Layer 4 of a small transformer language model trained on English Wikipedia (12 layers, counted from 0, width 64).
A neuron adds its activation times its output weights to the MLP's output. To switch it off is to set its activation to zero at one token and run the rest of the model.
A neuron's activation on a vector x is GELU(weights . x + bias), where the dot is the dot product.

Input weights of the MLP neurons that the questions are about. A number n stands for (n - 500) times 0.0012.
n14 (bias -0.047): 514 432 370 24 406 557 430 398 533 425 872 604 712 415 717 384 818 600 596 616 634 78 380 262 499 92 718 150 761 346 485 116 265 341 720 580 337 673 687 488 532 488 556 401 697 509 415 537 486 504 755 685 533 409 891 413 637 494 465 479 262 444 730 416
n77 (bias -0.025): 527 445 441 452 811 453 483 526 491 579 440 478 785 367 283 546 463 816 321 594 524 561 449 586 439 597 550 244 411 582 833 609 801 776 599 651 240 315 470 668 888 503 543 492 643 242 358 444 348 459 334 421 417 556 381 481 528 201 418 592 301 641 165 642
n81 (bias -0.015): 354 429 359 554 369 606 378 285 681 554 422 449 682 587 244 718 469 500 451 602 320 165 447 896 621 452 494 348 292 771 554 653 419 812 587 365 473 610 586 640 342 537 462 350 644 500 584 534 117 622 675 392 788 424 519 568 333 461 206 755 685 462 768 242
n103 (bias -0.028): 432 732 756 419 499 551 474 436 706 704 369 351 528 679 228 715 539 809 306 401 483 215 721 806 527 500 447 612 842 357 551 293 623 620 297 404 731 389 561 395 408 390 420 663 534 426 761 439 668 522 331 135 670 481 394 635 459 757 438 309 535 166 101 479
n116 (bias -0.027): 606 640 538 600 263 242 483 412 351 656 602 325 319 499 353 797 602 317 599 522 507 230 569 810 421 598 135 475 300 767 461 313 306 618 498 695 409 351 646 612 600 457 592 535 727 439 623 342 514 457 362 851 383 179 381 335 608 852 801 288 469 520 738 737
n119 (bias -0.040): 751 470 597 340 596 292 284 437 981 815 691 449 520 603 417 605 928 313 342 373 545 597 465 391 696 269 689 704 734 424 377 335 202 200 173 550 316 732 372 520 571 440 671 282 247 200 611 561 292 613 186 608 384 738 387 539 618 341 437 603 571 714 638 516
n132 (bias -0.048): 400 699 777 207 416 752 655 738 697 495 411 606 413 283 893 409 534 523 195 266 439 358 594 429 685 836 696 668 435 416 537 491 524 611 185 316 503 837 712 462 736 438 707 522 755 76 542 277 466 402 535 301 398 519 668 627 136 342 298 462 277 34 410 752
n163 (bias -0.031): 734 502 539 501 542 656 811 554 365 666 385 394 587 358 207 580 630 670 446 534 806 338 482 357 85 493 919 529 577 433 352 762 329 652 216 403 947 422 440 600 426 505 734 621 730 512 415 281 345 570 467 304 467 354 268 314 491 703 346 427 439 615 406 654
n195 (bias -0.021): 350 409 717 471 428 157 724 476 497 785 419 256 660 532 790 248 620 536 473 170 697 439 295 514 602 700 658 407 108 140 544 190 613 963 582 603 446 366 523 545 688 620 737 435 549 466 427 414 496 134 713 471 623 319 489 401 519 509 680 470 572 484 700 383
n258 (bias -0.021): 517 551 523 370 446 533 269 333 433 337 443 443 424 340 785 551 770 312 392 338 613 487 241 749 316 607 303 267 569 747 513 674 610 285 401 469 496 779 602 674 510 585 729 197 334 494 455 548 775 477 430 558 350 399 640 436 265 505 786 599 602 499 350 699
n262 (bias -0.027): 600 310 675 437 646 435 432 217 145 277 371 670 427 257 142 307 451 652 882 718 460 588 566 387 428 569 425 463 270 607 643 203 538 640 473 401 658 725 453 453 501 236 576 479 457 423 371 808 702 785 386 634 510 625 505 442 474 514 605 447 541 551 644 423
n279 (bias -0.019): 634 448 547 74 557 363 382 383 498 244 422 479 533 446 235 352 441 664 495 317 587 669 327 378 152 551 572 279 499 705 552 393 366 187 742 687 489 669 446 776 301 632 561 401 417 849 645 778 494 688 678 513 604 450 614 185 577 440 181 818 658 549 595 669

Output weights of the MLP neurons that the questions are about. A number n stands for (n - 500) times 0.0007.
n14: 569 277 574 408 238 405 376 563 316 550 430 555 519 509 973 400 587 291 527 250 494 520 730 393 307 606 533 332 521 529 234 558 630 420 537 601 292 433 566 500 595 703 569 615 709 585 337 657 715 320 677 675 456 579 309 506 569 475 298 776 422 247 298 573
n77: 580 773 510 479 463 885 429 626 512 535 654 400 564 429 503 462 353 353 474 433 520 465 700 245 297 505 558 426 482 254 376 568 686 369 661 390 650 267 452 622 448 584 459 521 681 686 388 460 317 461 477 370 543 684 410 687 442 526 488 444 530 378 601 482
n81: 418 326 602 543 608 382 614 724 553 461 584 410 519 491 640 397 363 525 391 676 581 831 426 292 525 735 453 511 587 592 553 445 534 350 635 758 400 550 465 257 530 418 288 616 365 391 375 631 657 490 452 408 224 612 561 444 477 472 727 373 447 556 393 515
n103: 482 630 454 641 410 411 600 562 345 376 520 516 284 575 722 434 458 451 489 603 563 460 339 364 414 602 329 381 379 632 428 712 253 503 450 716 479 533 563 623 563 440 377 522 583 712 494 600 454 491 741 554 415 488 410 454 545 256 269 579 493 613 605 415
n116: 456 395 404 576 711 487 483 434 521 247 471 544 440 540 646 530 556 737 327 436 709 333 432 462 474 529 774 532 580 612 474 460 651 466 481 813 347 502 350 344 261 300 555 299 651 438 610 748 632 508 592 416 478 473 422 558 571 378 492 502 507 638 308 578
n119: 627 603 541 386 482 424 799 486 467 382 352 703 445 371 422 579 509 562 470 562 432 375 680 352 412 381 551 552 376 490 732 544 351 655 531 400 650 432 770 492 458 378 483 422 455 662 652 525 582 487 407 461 556 613 583 521 500 449 229 605 262 296 499 298
n132: 486 358 801 571 698 412 772 663 533 539 368 340 464 652 349 674 415 416 406 479 552 709 407 315 539 345 501 776 410 551 511 712 663 630 330 710 528 594 379 565 467 404 329 289 211 798 529 566 482 574 425 495 645 608 467 400 485 729 310 489 403 487 215 522
n163: 622 580 561 550 298 425 389 505 378 461 485 657 461 248 657 606 489 380 662 614 437 640 447 499 667 651 585 628 549 424 368 485 448 335 716 469 223 453 198 394 574 437 349 296 338 543 433 525 620 571 483 629 508 667 387 586 687 594 356 490 607 812 487 476
n195: 496 491 441 737 409 804 577 617 363 527 579 472 332 622 672 573 454 521 591 552 605 360 252 522 324 632 301 344 609 571 607 625 567 528 333 572 418 603 579 512 350 283 381 494 518 660 508 512 500 604 504 497 350 797 506 411 438 425 369 649 209 417 489 609
n258: 659 677 487 596 421 552 586 590 506 577 606 466 619 711 439 527 481 490 472 381 601 448 666 332 593 627 287 657 270 578 377 454 595 629 490 354 476 395 460 299 537 460 419 603 393 528 554 484 248 389 516 518 485 510 457 547 615 396 526 499 478 558 548 463
n262: 621 443 463 513 449 381 539 506 510 558 361 505 252 402 440 659 595 388 534 540 489 667 559 265 507 584 493 463 713 518 581 609 430 645 450 252 217 507 313 700 472 473 542 479 294 388 615 466 494 403 491 557 451 670 516 377 631 277 708 702 584 586 451 669
n279: 497 557 534 570 470 394 297 640 528 358 492 510 410 679 679 720 523 315 438 665 463 372 183 752 587 462 569 624 704 842 494 525 517 509 436 383 615 457 500 577 573 482 652 664 502 589 442 458 483 567 388 378 477 398 587 276 501 551 362 285 458 465 283 482

Each question names a token from some text and the token that comes next. It shows the vector x that enters the MLP there. A number n stands for (n - 500) times 0.0082.

Then comes g, the gradient of the next token's log-probability with respect to the MLP's output, scaled to length 1. A neuron's effect is roughly proportional to its activation times (output weights . g). A number n stands for (n - 500) times 0.001.

" t", then "al"
x: 543 372 441 596 527 632 404 529 303 498 330 424 501 519 654 565 512 495 506 637 731 710 621 611 500 603 392 716 551 389 827 408 514 385 535 294 442 409 289 541 508 617 538 712 372 744 227 539 376 520 536 528 407 418 419 476 665 300 413 344 590 414 346 529
g: 408 408 466 646 541 647 322 401 584 729 480 410 528 726 644 569 486 437 582 510 330 321 430 401 458 512 256 457 410 684 517 611 536 393 570 412 495 246 602 516 379 396 481 495 576 447 718 572 709 450 476 627 319 772 290 443 413 598 654 361 302 663 607 567
Which neuron, switched off, lowers the next token's probability most? n77

"ains", then "aw"
x: 579 575 480 522 565 547 426 510 365 491 413 319 337 599 597 464 549 369 634 562 384 650 498 403 615 689 227 782 582 339 674 555 577 480 698 282 524 464 265 334 456 342 387 683 544 654 449 732 374 407 500 284 575 513 659 513 499 283 499 478 743 446 474 526
g: 501 672 722 582 567 639 545 428 365 453 435 674 523 516 320 469 634 501 569 699 508 605 697 287 355 646 490 533 427 521 458 415 583 465 547 485 582 606 545 684 350 537 424 288 201 539 335 425 494 448 620 663 388 359 178 520 611 287 638 523 611 289 543 474
Which two neurons, each switched off alone, lower its probability most, in order? n262, n279

"is", then "aster"
x: 474 410 639 596 590 676 550 464 584 555 541 444 358 661 638 603 621 345 539 608 665 598 744 490 613 509 302 444 578 514 672 453 569 365 685 389 314 472 356 396 653 449 259 478 485 674 435 559 361 388 494 594 387 348 640 409 635 321 415 242 547 428 503 215
g: 300 474 445 459 397 480 433 337 541 732 344 513 691 368 407 480 417 267 520 515 502 571 679 639 585 422 531 455 485 686 272 445 470 355 400 687 514 537 624 531 514 561 486 433 272 610 358 473 739 389 457 730 593 737 399 816 523 507 337 456 466 530 675 427
Which neuron, switched off, lowers the next token's probability most? n14

"t", then ")"
x: 447 532 278 437 493 581 487 605 423 417 412 632 467 433 507 656 568 403 658 452 511 591 675 603 482 442 282 844 609 322 730 495 536 591 718 434 350 327 164 473 401 436 458 699 707 659 434 467 521 395 441 385 542 536 590 374 507 430 342 449 572 417 422 740
g: 521 521 723 498 423 668 416 578 562 305 391 550 457 696 329 406 489 354 447 665 408 431 316 461 546 386 744 591 520 543 461 433 338 507 685 501 509 296 503 724 547 475 476 390 517 399 416 503 319 397 413 578 521 697 456 204 534 417 813 552 583 502 776 613
Which neuron, switched off, lowers the next token's probability most? n77

" of", then " its"
x: 563 473 387 544 597 659 452 597 597 478 464 343 562 560 668 706 745 530 592 488 480 691 403 413 573 551 452 514 593 444 703 436 490 331 542 236 500 438 306 245 513 530 471 738 489 724 322 643 285 513 305 417 548 518 533 300 332 515 334 327 717 523 571 516
g: 647 517 723 503 217 293 396 418 387 537 348 392 510 541 428 439 583 467 449 368 547 745 760 600 422 476 519 406 523 619 575 580 460 388 322 303 506 499 616 303 631 575 541 372 614 804 432 516 497 524 634 616 341 398 700 543 503 585 612 435 521 222 434 619
Which neuron, switched off, lowers the next token's probability most? n119

"\n", then "K"
x: 397 468 459 575 375 701 496 519 377 615 455 407 487 535 647 690 390 230 539 544 581 670 411 602 446 412 481 481 358 445 624 524 537 267 588 210 635 438 186 506 566 712 486 721 575 673 485 680 337 442 518 437 547 495 592 396 618 327 260 442 696 574 595 510
g: 369 448 517 564 623 634 585 710 541 493 499 546 550 511 300 569 674 503 436 607 372 316 529 527 412 471 433 447 724 294 383 413 842 438 426 617 481 685 737 433 425 335 548 592 444 618 617 259 487 387 639 484 262 215 510 563 474 448 605 353 639 539 384 512
Which neuron, switched off, lowers the next token's probability most? n81

" (d", then "ied"
x: 411 445 409 545 383 715 454 647 254 590 419 360 539 515 578 425 512 462 612 600 660 767 583 476 628 457 264 784 513 501 628 588 598 387 606 327 526 424 354 313 465 618 404 740 374 472 323 614 207 521 609 592 484 385 540 375 488 321 436 436 686 493 551 565
g: 590 641 342 388 442 503 757 681 345 567 652 411 512 571 363 547 338 704 660 321 566 394 240 712 323 192 601 680 331 450 529 320 535 658 513 348 571 463 592 569 684 455 527 390 516 440 527 623 388 571 597 551 437 391 435 601 341 528 379 592 496 592 460 553
Which neuron, switched off, lowers the next token's probability most? n81

"ied", then " 185"
x: 582 494 449 512 503 817 523 615 397 463 450 448 464 657 503 581 688 406 590 595 507 754 559 481 498 579 306 514 585 461 730 656 306 366 642 419 416 413 400 426 575 413 500 807 669 630 413 464 406 372 442 326 328 361 561 264 506 167 490 499 577 447 620 403
g: 392 441 436 277 613 583 509 590 420 643 430 526 628 561 400 424 482 440 622 474 579 554 344 686 502 555 773 123 542 202 369 659 404 709 335 545 515 449 483 430 410 482 492 565 501 248 467 676 541 510 527 755 547 566 416 257 492 666 522 617 481 514 610 494
Which neuron, switched off, raises the next token's probability most? n77

" L", then "ord"
x: 356 420 398 559 611 651 403 630 279 533 373 403 460 473 631 458 620 381 536 623 670 535 575 495 532 647 432 547 571 554 671 500 650 406 676 215 616 574 224 395 481 516 337 630 502 603 361 605 482 593 567 477 440 368 460 438 751 334 305 268 773 404 502 471
g: 209 541 573 424 508 644 486 436 514 716 461 417 503 469 478 783 574 488 649 469 426 383 413 606 596 359 611 494 213 697 378 630 589 614 536 419 506 339 389 316 355 675 296 490 456 355 396 325 632 620 311 455 646 546 564 737 559 520 682 573 522 379 588 462
Which neuron, switched off, raises the next token's probability most? n262

" was", then " to"
x: 528 329 415 600 584 716 316 530 353 455 511 456 460 470 756 663 752 426 668 439 568 597 417 539 434 642 222 578 506 412 526 635 409 535 526 277 484 537 373 307 387 646 436 666 533 583 405 702 304 430 524 486 462 494 581 386 532 204 377 492 767 502 528 615
g: 682 453 516 561 492 238 539 593 625 576 650 456 414 324 568 513 548 308 384 644 364 495 634 225 540 391 373 671 560 462 502 548 438 558 793 380 536 597 580 440 686 413 573 458 686 490 557 601 592 403 461 224 339 303 316 465 633 496 455 746 395 375 601 562
Which neuron, switched off, raises the next token's probability most? n119

"oss", then " Bro"
x: 528 353 374 597 410 556 413 674 594 576 446 503 247 591 660 607 666 310 603 542 429 615 802 506 552 649 392 594 525 505 772 645 438 365 714 324 530 528 401 372 541 378 336 469 645 556 397 673 445 479 546 326 456 494 466 388 574 170 549 389 476 360 495 435
g: 443 754 429 494 462 495 520 272 726 597 485 507 236 591 413 578 640 613 437 329 385 350 257 616 625 537 610 460 624 391 528 478 657 608 560 359 384 524 487 597 552 465 210 544 698 363 485 457 454 610 406 676 445 558 541 397 339 586 710 221 630 574 552 468
Which neuron, switched off, lowers the next token's probability most? n119

"ank", then "ment"
x: 447 293 470 766 572 591 455 607 328 473 507 388 375 519 648 607 486 591 592 656 538 440 683 434 496 542 407 783 666 465 682 604 421 328 686 154 354 359 478 347 536 692 262 564 731 571 465 490 561 482 367 356 454 462 504 379 477 408 448 488 554 528 364 614
g: 584 539 572 438 467 478 905 745 621 349 426 430 397 369 439 301 660 539 479 288 661 457 528 592 356 485 612 405 466 625 284 408 566 454 571 582 567 350 491 520 503 671 422 483 734 446 602 636 398 472 570 330 491 422 731 456 422 382 476 681 598 329 289 456
Which neuron, switched off, raises the next token's probability most? n116

" built", then "."
x: 454 386 330 680 542 722 343 566 455 493 516 398 424 568 561 646 703 358 575 432 487 763 348 417 464 533 400 694 534 502 608 575 424 572 810 219 444 410 464 275 457 466 448 782 595 607 329 707 322 427 464 402 466 397 664 402 561 362 384 486 577 459 597 571
g: 294 449 688 534 516 571 477 426 498 645 556 497 445 541 530 421 430 374 557 466 508 419 552 501 395 545 730 725 774 360 358 600 732 593 381 556 340 339 339 491 548 694 289 516 540 581 425 385 600 581 373 553 285 395 351 559 601 477 765 489 179 547 646 471
Which neuron, switched off, lowers the next token's probability most? n81

"ro", then "k"
x: 464 422 459 746 536 546 585 706 351 520 427 557 499 467 570 496 495 522 544 527 571 506 636 621 650 367 289 739 671 212 668 309 369 313 642 476 384 458 400 444 566 510 224 486 616 632 560 500 453 712 385 335 396 533 574 538 620 324 404 334 379 482 537 681
g: 682 551 417 400 419 528 543 548 602 438 669 624 209 945 443 660 626 490 447 391 401 488 614 535 465 440 282 487 727 481 304 421 548 362 511 497 365 658 454 551 674 490 595 515 402 533 622 593 492 502 503 260 419 379 550 637 292 395 531 551 643 318 467 415
Which neuron, switched off, lowers the next token's probability most? n103

" R", then "od"
x: 424 390 364 587 333 669 506 595 362 527 447 461 462 529 663 432 599 347 529 590 610 663 475 591 522 737 315 597 578 556 602 541 470 374 712 193 504 516 310 277 467 548 433 621 486 674 404 437 428 552 686 473 464 413 502 436 836 317 370 257 612 459 518 602
g: 507 548 714 597 274 346 565 574 371 460 525 618 595 617 237 467 580 561 649 477 502 369 567 546 380 491 533 291 559 611 540 442 753 573 258 279 496 678 670 603 423 347 449 484 485 530 474 427 461 618 866 598 357 693 445 444 325 559 317 437 473 415 518 430
Which neuron, switched off, raises the next token's probability most? n195

" -", then " Tit"
x: 506 443 473 517 364 680 425 556 594 496 514 395 411 720 559 671 464 422 442 425 620 564 502 641 676 584 304 611 587 482 591 417 493 407 629 384 483 563 437 335 557 640 300 744 487 765 361 490 354 451 356 442 400 413 444 289 641 196 361 332 701 595 722 569
g: 667 548 497 317 997 408 616 399 646 457 339 641 405 377 430 448 632 604 449 512 496 474 444 534 605 254 533 534 478 653 558 660 600 423 469 246 659 574 502 489 615 399 197 547 355 543 562 443 527 511 511 536 410 624 407 597 547 610 498 475 372 473 376 291
Which neuron, switched off, lowers the next token's probability most? n119

" in", then "vent"
x: 505 465 481 617 580 709 489 555 379 491 551 363 699 713 606 566 641 398 557 522 610 560 390 572 702 511 355 603 515 340 649 417 512 397 606 219 357 337 392 313 507 605 459 731 410 637 499 591 239 587 457 357 601 346 458 358 481 415 406 239 617 747 504 494
g: 636 425 578 639 601 490 606 554 556 487 358 549 653 414 348 509 524 406 506 562 570 449 747 251 595 399 342 466 224 550 491 324 801 448 539 281 434 709 539 550 451 483 459 283 612 659 556 330 462 693 758 504 506 396 541 547 470 576 620 309 281 502 448 444
Which neuron, switched off, raises the next token's probability most? n195

"\n", then "\n"
x: 395 454 492 566 356 760 551 531 337 622 492 418 397 418 685 670 490 204 598 477 609 714 380 579 501 451 502 568 377 478 596 502 548 264 551 251 626 412 280 397 573 630 434 710 543 649 409 661 427 480 521 391 552 529 581 402 616 301 285 358 681 641 537 596
g: 519 535 490 317 676 528 322 417 683 594 649 556 295 524 757 360 422 528 404 438 374 532 282 599 337 597 638 596 659 492 532 574 316 538 492 349 498 308 399 579 362 581 403 513 554 356 299 790 593 607 361 695 554 597 436 284 524 499 628 363 552 550 679 513
Which neuron, switched off, raises the next token's probability most? n81

"es,", then " Sam"
x: 360 433 376 485 479 709 481 581 434 488 521 457 451 542 765 628 427 418 542 439 533 555 405 608 766 505 314 560 685 428 795 589 404 319 598 274 388 442 257 326 450 602 302 708 676 513 479 594 242 624 448 461 612 499 507 413 493 315 487 434 654 480 589 615
g: 568 384 350 499 324 457 653 488 587 501 578 400 493 655 631 534 641 693 541 343 631 416 468 633 341 437 550 692 197 569 417 673 515 611 237 300 291 637 621 533 429 657 395 396 407 591 304 469 546 352 596 659 573 722 413 304 388 486 498 600 611 571 461 482
Which neuron, switched off, raises the next token's probability most? n81

",", then " &"
x: 326 428 337 513 458 794 481 604 467 542 533 386 488 532 717 567 404 380 639 378 544 493 441 535 731 662 311 557 641 339 715 617 419 428 681 245 472 468 269 351 457 637 301 730 543 584 439 569 295 618 520 426 591 476 475 476 452 359 402 335 640 530 595 630
g: 450 540 584 547 357 530 584 430 480 602 576 564 358 572 467 432 418 160 517 700 355 513 594 329 539 687 691 614 493 439 558 329 735 496 727 498 553 379 455 565 408 333 250 431 651 363 504 534 826 447 346 303 366 501 624 520 539 307 641 562 589 458 533 546
Which neuron, switched off, lowers the next token's probability most? n81

" was", then " later"
x: 509 318 436 574 564 732 372 559 370 473 553 457 510 490 773 686 716 448 652 468 573 559 412 544 478 716 265 505 497 389 542 618 424 524 480 319 462 574 403 339 353 675 377 665 545 601 415 714 330 404 517 527 400 424 591 379 504 142 387 463 752 506 502 528
g: 570 562 502 264 308 652 238 493 185 559 513 634 613 522 523 340 586 557 445 377 421 443 516 825 555 482 660 383 545 405 620 456 425 409 488 463 372 421 614 478 650 867 704 401 473 552 281 581 537 577 493 474 475 467 517 448 443 373 541 510 632 325 613 638
Which neuron, switched off, raises the next token's probability most? n258